Layer 4 of a small transformer language model trained on English Wikipedia (8 layers, counted from 0, width 64).
A neuron's activation on a vector x is GELU(gate . x) times (in . x), where the dot is the dot product.

Input weights of the MLP neurons that the questions are about. A number n stands for n times 0.0062.
n10 gate: 27 13 -35 36 43 -24 38 -18 21 11 -5 -41 1 39 -6 43 -8 -12 -27 -10 33 -7 -55 -47 13 -24 12 -41 -13 -24 34 12 12 -8 -19 10 23 22 12 4 -23 -6 12 6 51 -20 -10 22 29 -4 -50 13 14 -12 7 10 13 10 -21 0 18 20 16 1
n13 gate: 17 -31 -15 -14 2 27 11 -1 21 6 -17 -2 8 19 20 31 40 -10 19 -44 -26 31 53 -23 -17 14 8 7 11 -2 -28 -20 -7 3 -25 23 19 71 11 13 34 20 -16 5 -54 40 2 32 -23 16 32 -11 -7 -9 44 3 69 24 2 2 46 2 -13 45
n15 gate: -19 -30 11 -13 48 50 -16 4 -48 27 48 10 2 5 -10 -2 27 31 13 27 21 0 -36 23 -71 44 -62 -22 7 21 -39 29 -10 33 -13 -12 -43 2 -46 -19 -60 -67 -16 0 5 19 32 -44 -64 47 -42 -2 -33 -8 11 2 13 -15 4 22 45 -41 31 18
n26 gate: 6 6 71 26 9 11 -18 -40 -57 -4 -9 21 -2 8 -9 -12 -21 5 -6 28 10 -21 4 -41 39 30 28 -58 -35 20 -21 9 -23 -34 22 -8 15 19 -38 41 -6 29 2 -9 32 -29 -17 -1 22 15 -30 -8 -12 21 -52 -5 -45 -28 -1 46 -10 28 -26 7
n44 gate: -4 -1 27 34 -30 -8 -30 -14 -14 3 33 -60 -49 -22 63 19 -6 38 3 -3 17 -12 3 -11 -15 7 0 -44 -5 0 32 15 -58 26 10 -30 -22 64 -24 11 -7 3 -21 13 19 71 69 54 -28 -33 -38 -42 -21 53 -11 41 -37 -25 50 -31 9 3 -6 -27
n53 gate: 3 57 -2 29 10 -4 -12 -31 -26 -26 13 17 -34 16 -16 -23 -23 -50 -51 24 30 -37 19 -13 -10 -35 -29 9 -30 25 -34 -8 5 -22 41 -25 31 2 8 25 -16 -23 49 18 11 13 61 -58 -24 -4 -21 -2 7 71 -4 57 13 69 13 -30 -8 57 16 -28
n62 gate: 37 -15 20 -6 5 8 -10 -10 -22 22 -5 12 9 36 -14 20 -37 34 -18 8 -28 -7 -39 -22 46 -15 -1 -2 1 37 5 -51 18 -35 -59 45 45 20 37 46 37 14 1 -27 -1 4 20 -15 22 68 18 47 -61 23 -38 49 16 74 -26 -11 -69 -5 -19 -4
n74 gate: -2 -41 30 33 -24 28 13 -5 -6 27 39 -40 -24 -52 77 -13 -9 49 -29 15 59 -23 -44 7 -7 -20 9 47 63 73 34 -51 38 4 6 -13 -40 -22 -46 8 27 -22 -6 -22 23 36 12 -13 15 37 -44 -3 -78 9 14 55 -11 9 8 -44 -28 -2 -30 -44
n115 gate: 49 -11 22 -9 20 11 38 -28 -5 16 19 -45 -7 19 -23 -14 -42 -23 54 48 -9 -1 -68 -40 -33 26 -4 80 -9 12 27 -6 2 -18 -9 21 -8 16 -1 8 -11 -5 -5 31 6 -18 20 -63 5 18 6 -32 33 -14 49 -1 -26 40 -25 -7 -7 8 -26 -3
n137 gate: -13 -15 24 -2 12 8 -30 21 12 -6 -2 -2 -2 -18 -54 24 -33 -2 10 -9 38 -25 -31 -41 32 32 19 -25 7 24 25 3 69 32 6 -6 18 -19 30 35 1 -10 -49 3 28 -29 7 36 -11 13 -7 -69 19 5 39 -23 -4 28 -28 -5 10 -19 43 -25
n146 gate: 22 -18 18 62 2 27 -13 -37 -11 14 -15 8 9 28 0 24 -48 4 -1 3 -33 42 -32 -17 17 5 25 -36 -18 10 -15 -3 19 -31 -71 47 8 -17 11 74 64 -20 -23 -29 -2 -27 2 -8 12 0 15 -18 -42 19 35 -27 -13 36 -11 15 -56 -7 -54 -46
n153 gate: 58 -4 12 16 -13 26 -18 -56 -94 -19 31 -32 -1 0 30 21 18 4 -27 15 32 -3 -46 -36 11 -64 10 -18 -6 38 -4 -44 16 -26 5 14 13 -13 13 45 39 -23 -9 10 -44 24 -14 24 -3 -11 15 -15 -47 52 22 30 -7 -7 19 11 -23 18 -10 3
n164 gate: 20 64 -10 2 -41 -25 -19 -2 27 -17 9 -5 -24 14 -1 6 -58 4 10 6 -38 -56 -8 -14 -74 10 3 14 6 21 -7 -22 -10 -8 13 -14 12 51 3 -18 -19 -4 56 45 5 2 17 -13 -6 -6 -34 5 -11 -12 -30 36 9 1 49 -56 -23 58 17 4
n171 gate: 19 -6 -25 -17 12 -35 -8 -3 23 -8 42 -10 24 -45 0 -35 3 -2 28 -23 -7 -34 -36 -22 44 -28 -5 3 26 14 31 32 -8 29 -22 14 -7 17 -13 -14 -12 15 -4 0 -37 16 -41 -27 2 10 -39 -37 2 -2 49 39 -6 17 -41 -18 -2 -54 -26 28
n173 gate: 2 -16 13 -26 -5 -1 13 16 -17 -38 -13 12 37 -22 -9 -13 -21 -16 12 -2 -80 1 -7 -59 28 -42 58 -10 -7 -5 -11 49 13 45 -11 33 11 1 7 59 -7 -2 -25 9 32 22 8 15 -7 8 -3 -3 -36 -5 1 20 61 16 -10 8 -58 -75 18 -4
n222 gate: -41 28 24 6 -6 -5 -23 55 19 23 -5 45 -59 -65 47 -28 32 -23 6 73 -12 -18 -24 3 -16 -1 -2 28 54 19 -26 -1 21 2 12 8 -25 -25 37 24 35 -17 -11 -22 20 -10 66 -66 -6 -4 -11 -4 25 30 -17 3 14 -8 -12 -37 6 -43 -9 -25
n247 gate: 20 -7 5 39 60 -18 6 -10 10 20 80 -12 6 -41 13 9 57 16 7 46 19 41 -17 -30 14 -7 -6 -32 -7 -21 1 -14 16 -22 2 0 -47 -27 -47 43 -16 -1 -3 -20 -33 2 15 -5 24 -13 -51 -22 -18 28 17 -27 -46 -7 -21 30 -61 -27 16 8
n10 in: 16 16 -31 13 -9 -43 -10 26 15 33 4 -18 -25 22 -20 24 -20 -38 2 21 7 -21 -3 28 19 4 23 24 -13 47 10 51 -24 4 23 8 -39 1 -23 -3 1 -2 3 23 -38 -9 -3 -46 27 21 -2 -19 -30 7 -25 -7 -35 -27 36 49 -28 10 46 21
n13 in: 12 -15 -24 -26 -1 14 -45 -39 -2 -31 -30 13 19 19 -21 52 -15 18 10 14 -23 -39 -11 -36 5 59 -36 -25 6 -31 21 3 22 -25 -77 12 -2 1 31 46 43 12 -49 4 -18 13 -23 2 21 10 11 11 24 -15 10 18 -35 20 -12 -39 -11 -17 8 -25
n15 in: -6 -74 51 -74 3 61 -46 23 23 25 29 -30 -49 -33 -17 4 -28 -33 -23 10 20 -13 -8 -5 -18 25 28 5 41 -5 9 -3 16 22 13 -40 -6 46 -9 12 -12 0 -16 2 -2 41 7 19 -21 -18 -19 4 4 3 17 -39 3 -65 -64 -12 -25 -21 -4 -20
n26 in: 6 1 24 -16 -23 -13 -39 -10 -30 -6 27 19 12 25 10 -11 -57 -34 9 -59 10 -15 4 -17 35 48 -4 7 -33 31 -30 2 2 -12 18 34 32 7 8 33 0 -9 -7 13 28 -19 15 -33 -14 -13 -66 -38 -14 -16 -12 -15 -17 -8 -2 34 76 27 13 -9
n44 in: 17 -24 -10 -40 4 16 -45 47 -11 -12 -24 47 9 42 0 -14 -13 -35 -22 -12 -43 48 -9 -28 24 -14 -2 14 -45 -45 -46 26 -30 -50 -12 3 -41 14 39 46 -26 16 52 -47 44 -7 -44 23 -27 -46 -35 7 -25 70 -9 7 -15 -7 6 8 19 -44 5 15
n53 in: -8 74 -13 -23 16 19 26 -27 -1 3 -75 -17 -6 11 -13 44 -16 -48 -44 23 32 8 23 36 -5 12 -21 6 -31 19 -43 12 -10 -42 49 -48 39 -1 -5 20 6 17 23 20 13 -1 35 7 -8 -10 12 11 -11 20 -15 3 -2 47 29 -7 -10 22 47 -1
n62 in: 18 -4 -33 16 -6 29 2 -20 21 -15 -49 8 18 14 -30 -29 -10 -20 -6 -42 2 11 7 -39 9 10 -4 -28 -12 7 -85 11 -17 4 -2 58 -19 -4 40 -33 -55 45 41 -9 -1 6 25 -9 -7 24 18 -10 16 3 -1 18 18 36 -13 44 -3 24 -20 -3
n74 in: 0 -1 -7 53 -53 -19 25 6 10 -45 -17 0 -1 29 14 0 17 -6 -27 -1 3 -32 21 31 -21 5 -10 -21 -26 -13 -22 24 29 -20 66 -4 26 6 34 -42 11 25 -23 21 -22 -30 73 27 -7 63 -16 -6 -51 25 -26 20 -81 -26 47 40 0 27 10 33
n115 in: 61 61 48 -11 0 42 23 -20 11 -15 5 -36 -9 -23 -37 41 49 -10 2 26 30 -13 18 24 -22 30 13 24 2 14 19 0 -40 -69 16 28 -31 28 -11 10 -34 49 13 13 -16 -22 -11 -32 16 22 0 -40 -69 6 24 -39 -19 -6 -35 -4 -24 26 0 -20
n137 in: -14 7 -9 32 -17 3 7 -35 -11 30 48 17 -34 67 -24 39 10 -23 -57 21 -10 19 7 -55 -19 -29 -17 8 -8 -17 -6 23 -19 -40 15 4 5 10 30 30 19 5 7 -26 -6 -13 2 36 -64 0 -21 -12 12 11 -31 -43 -33 -28 -17 -25 8 31 19 11
n146 in: 30 30 6 10 -14 -5 42 11 9 22 -40 -28 -10 4 -27 -40 36 -42 11 -30 8 7 -1 14 -28 9 -35 10 8 -9 -4 25 4 8 15 -37 -36 -20 16 -10 24 -49 -6 7 -14 12 2 20 -26 -24 -35 9 24 32 25 -11 53 32 52 11 34 -38 8 -22
n153 in: 51 -47 30 -55 18 -1 -20 7 -18 -18 -43 27 32 38 2 1 -7 0 10 20 5 3 11 -10 -4 -27 70 21 4 -16 23 0 24 21 -21 16 10 35 4 4 -30 32 21 -39 19 22 -3 24 16 -47 24 45 25 37 -5 -34 -4 -9 22 -29 -43 -40 1 20
n164 in: 51 -2 48 6 -31 -29 -15 25 -23 -15 18 9 -29 33 -28 15 -38 -21 0 -20 26 -25 40 -43 -1 -45 -16 21 11 -13 41 -11 -43 -8 -1 -8 3 55 49 26 -8 6 83 8 62 -59 24 3 14 4 24 56 13 4 -18 29 40 -13 39 9 -47 -1 -10 -23
n171 in: 16 5 -5 -23 -11 -20 11 64 1 23 -83 36 -17 17 58 44 16 -3 39 -28 40 -37 -32 -14 -14 3 74 -56 -45 -44 -35 -44 11 -40 18 31 -69 53 26 0 13 84 36 -17 -10 -14 9 56 35 24 27 22 43 83 39 -23 -30 45 35 -40 -40 -20 39 -40
n173 in: 21 -11 -18 -9 -21 23 27 -8 -14 1 -55 9 6 39 -61 7 -14 40 3 -40 -27 -19 7 2 15 -25 -19 -34 3 8 -20 26 -13 -6 26 -3 44 40 -6 57 -26 2 -33 29 -2 -37 15 14 -9 -13 -28 10 -54 17 -18 18 -5 18 -12 -44 -30 -82 33 -33
n222 in: -28 43 -38 -31 -9 5 23 -16 -7 1 34 -12 -20 37 -47 -45 12 -29 -79 -11 12 -4 16 -15 1 23 -7 -40 23 30 -55 -57 6 -45 13 5 2 35 21 22 -27 2 -6 -26 15 17 -23 49 -9 -28 -9 6 -2 19 18 -2 -14 2 -7 18 -30 2 -13 30
n247 in: 8 11 36 -17 -16 16 -29 10 -27 -18 -14 6 28 51 -46 10 -18 -51 -34 -8 -4 -3 28 19 20 -20 12 -24 -9 24 -18 -4 -42 -1 8 -17 23 25 33 -42 10 49 5 -17 -2 -31 15 -34 -12 24 36 53 16 3 -43 -18 16 37 6 46 30 35 7 -3

Each question shows a token from some text and the vector x that enters the MLP there. A number n stands for n times 0.044.

"ID": 19 -12 -13 -32 -16 -43 22 -48 13 24 1 -37 -8 31 -6 21 16 -12 3 -6 -2 -6 -4 29 17 5 -2 -26 -49 -13 20 36 15 -29 6 -52 5 -12 38 5 -5 20 4 -3 29 32 21 0 21 -26 -13 24 -7 18 20 14 -24 26 -12 23 24 9 -6 -5
Which neuron lights up most? n53

"ividual": -2 14 15 -13 -31 -26 30 -28 17 0 -14 30 11 39 -1 7 -11 -17 19 -34 6 -12 -31 11 13 28 -9 -64 -14 8 -22 17 -10 -13 23 -18 17 -28 20 15 46 2 11 -9 6 41 -12 18 14 -36 -21 26 19 -4 -17 15 -5 13 17 27 -22 5 2 -3
Which neuron lights up most? n26

" m": 23 -21 -15 5 13 4 20 20 35 32 1 -7 -14 16 4 15 46 -13 18 -18 32 -3 30 10 46 -3 -8 -44 -28 -5 8 41 10 -35 -26 -19 -15 3 28 11 -25 15 -16 -34 29 -5 -5 8 23 -7 -14 10 -10 2 -26 -15 -22 5 -8 28 5 40 -4 -22
The two highest activations, in order: n10, n247

" concern": 25 -20 22 -21 -62 -20 -23 -12 11 -11 6 27 -31 12 25 46 2 -7 -4 -17 9 6 -25 -38 12 -28 1 -45 1 0 1 28 10 -50 -3 1 -14 -13 2 2 13 30 1 -34 13 28 -12 20 -18 -12 14 -8 9 6 5 -30 21 -4 6 5 -24 3 -15 -14
Which neuron lights up most? n153

" of": 29 39 28 -8 -44 25 -11 5 -9 40 -2 9 30 -2 -2 6 20 10 2 -3 21 9 -18 -4 16 -6 16 -64 -10 3 -1 26 -3 -46 -12 -2 -17 -56 -7 -4 24 -2 2 -17 -3 0 0 -24 17 13 -11 30 -9 -11 0 -25 5 2 -22 -10 -9 -9 -1 -24
The two highest activations, in order: n247, n146

" elected": 36 3 4 -22 -43 46 -9 -25 0 14 -36 42 42 29 11 -10 4 -9 8 -6 -15 -16 6 -4 10 -4 19 -70 -21 5 -26 34 18 3 13 40 -14 -31 -29 26 0 9 8 -4 3 17 -7 5 -5 1 -15 -7 2 25 -11 -38 -4 1 -2 0 -15 -7 27 -18
Which neuron lights up most? n173

" to": 37 22 9 -3 -38 28 -23 -5 -30 34 -10 6 1 -1 23 34 8 18 -2 -18 46 10 8 -19 16 -17 0 -57 15 -9 28 34 -12 2 -6 -8 -1 -59 6 17 29 -5 -32 -8 -13 29 12 4 -14 9 2 1 9 -24 -14 -15 -17 10 -8 -19 -2 17 5 -17
Which neuron lights up most? n137

"greg": -2 -25 -7 -14 -1 2 11 33 -47 -19 -22 6 7 22 21 4 -4 -16 -16 15 -18 -2 -25 9 -11 -19 27 -24 -3 4 -1 13 2 -52 35 -15 -22 7 44 -20 21 31 42 -22 -8 7 8 -20 8 -36 5 -19 11 12 1 -34 -55 12 30 7 -27 -13 -12 0
Which neuron fires most, and how strongly? n153, at about 4.7

"ol": -18 15 -12 -51 3 -14 -11 -24 15 13 -6 11 -4 -5 -4 13 -31 -14 -18 -20 20 5 16 68 -9 -6 -20 1 -22 -5 31 -3 -14 -44 11 -20 -1 12 15 -28 8 -4 -14 2 4 -22 2 -7 16 -12 8 34 11 -5 -23 -54 -14 -7 39 -20 2 -20 35 -12
The two highest activations, in order: n164, n62

"ames": -37 -8 -23 -50 -18 -8 52 8 -10 4 -3 11 30 35 -2 1 -28 -4 1 6 32 -9 -15 28 -20 -16 -8 -21 -26 -30 5 16 10 -4 11 -12 10 -12 4 29 -2 12 -14 -6 14 57 38 -36 -11 4 19 29 9 5 -12 8 -18 -2 58 -17 16 -1 9 -8
Which neuron fires most, and how strongly? n53, at about 5.3

"air": 25 17 18 19 -24 0 35 -23 19 -12 -8 32 10 38 -38 33 16 -16 4 8 -25 5 -3 15 -11 -2 -31 -9 -9 12 12 13 -37 -49 8 -10 -22 -5 3 -22 -12 -2 -20 -13 0 35 0 18 -17 8 37 51 9 -25 -21 -9 25 -10 9 -36 -3 -20 3 0
The three highest activations, in order: n164, n13, n26

" Academy": 37 -31 -22 -19 4 12 9 -22 12 0 -37 20 13 3 -5 13 -7 15 6 24 -8 57 -13 -7 8 26 1 -41 -72 17 13 18 -11 13 -50 -6 17 13 52 34 -16 21 4 -28 -14 -7 -25 25 -9 1 -18 10 -1 -12 14 -22 10 35 9 11 2 3 -4 -7
The three highest activations, in order: n13, n62, n173

"\",": 40 -4 -22 -24 17 12 -14 0 -12 32 12 29 -13 -48 8 -10 7 -12 14 0 -38 18 -32 17 0 14 37 -34 -42 6 3 54 30 -3 -28 -27 -8 -29 15 29 23 2 -17 -13 35 5 9 -6 27 8 7 19 -5 -16 -17 10 9 29 -37 0 -5 -28 -5 3
Which neuron lights up most? n173

"L": 12 25 -12 -15 3 -9 37 -41 9 10 -4 17 -22 35 12 34 38 -20 -3 6 15 17 9 83 -12 -18 -13 1 -14 -16 0 -2 1 -32 -25 -17 23 -8 23 0 -8 8 3 14 23 -5 -2 -24 18 -8 20 19 -4 -13 12 -35 4 -11 11 6 5 -31 21 6
The two highest activations, in order: n10, n62

" exper": 21 -2 0 16 -29 3 -7 -4 8 8 -25 45 -38 2 20 32 4 -12 5 -21 43 11 -15 -9 34 -14 -9 -38 8 21 27 25 -1 -47 9 -19 -24 6 6 31 15 13 48 -16 -28 23 -16 18 -21 -6 -5 -21 5 -7 -16 -59 2 2 7 -6 -8 41 -10 -9
Which neuron lights up most? n44

" the": 26 -3 2 -13 -30 36 1 7 10 14 1 34 17 -13 13 24 -4 -12 4 -7 35 -1 -16 -12 29 12 12 -79 -5 -2 -20 28 -19 -29 -4 15 -8 -68 -17 -10 -4 11 2 -20 -11 -30 8 8 19 -2 1 7 0 3 6 -12 -19 -12 6 20 9 5 1 5
The two highest activations, in order: n26, n247

"\n": 14 -4 -3 -19 -19 -15 38 19 -3 3 3 59 -2 -15 16 5 -18 -9 0 -14 15 -8 -7 -2 22 53 44 -30 8 -19 -1 -7 -18 -13 -30 11 -13 -68 -21 40 13 19 -3 2 -20 -19 -1 9 15 18 12 6 -4 -3 5 -8 -10 16 -12 -9 39 -12 -4 -23
Which neuron lights up most? n26

" work": 37 -19 10 1 -50 29 -12 -1 14 24 -26 -4 -28 16 27 57 -2 -4 8 -16 -17 8 -3 -3 18 -4 -12 -33 21 1 3 43 -22 -12 9 35 -16 -8 -1 51 5 35 -1 -37 12 34 -10 38 -12 -11 -5 -6 -6 -21 11 -26 16 18 23 -15 -8 0 -15 -12
The two highest activations, in order: n44, n13

" not": 20 -30 8 -2 -47 37 -22 -12 -3 15 7 -2 -28 9 45 52 14 -3 -9 -10 2 15 -13 -15 -6 -4 -3 -69 -8 16 18 14 -17 0 21 10 -37 -16 -47 -2 26 24 1 1 9 25 11 -11 18 15 -2 -1 -3 -12 3 -39 -24 1 27 11 -27 -5 2 -36
Which neuron fires most, and how strongly? n74, at about 2.3

"em": -5 -23 -9 -29 0 26 -6 6 9 24 10 48 -14 24 4 5 16 -9 7 8 -1 0 -15 68 17 -6 4 -8 12 -36 8 -1 -23 -16 -2 18 16 32 21 -36 28 -2 -12 -23 36 9 -9 -5 5 -4 -25 15 -5 -32 -20 13 -32 3 36 22 28 -16 -7 4
Which neuron fires most, and how strongly? n115, at about 0.11

"ah": -3 -18 -3 7 -1 56 12 -32 -2 -17 -6 -2 29 7 -29 -11 -2 5 -1 18 -4 5 11 -21 28 -13 -15 -13 -34 -21 19 -10 -30 -9 4 -19 12 7 7 50 3 9 -17 -7 -1 1 6 12 6 35 -21 66 -1 -32 -14 21 -1 -17 7 40 26 -34 -27 -18
Which neuron fires most, and how strongly? n173, at about 4.8

" newsp": 27 -6 -18 -23 -23 39 3 -41 21 0 3 29 -19 -19 27 28 4 -11 4 -24 15 -10 26 -16 40 -19 -55 -57 9 18 -2 33 -2 -24 24 2 -14 5 7 24 26 28 12 -10 30 -24 2 8 -22 -17 -25 -23 -21 10 -14 -30 -2 -3 -22 8 19 -20 -6 12
Which neuron fires most, and how strongly? n26, at about 5.6

"I": 36 -33 -19 -7 -5 29 31 -9 8 -6 -11 -23 6 6 24 13 22 -1 9 -3 3 -14 -9 43 -6 1 -8 -33 -43 -9 20 -15 -2 -17 -8 -18 -15 1 14 17 17 -12 7 -8 -17 20 8 -30 32 7 22 50 -3 -19 6 53 -19 21 6 53 14 -28 -28 8
Which neuron lights up most? n13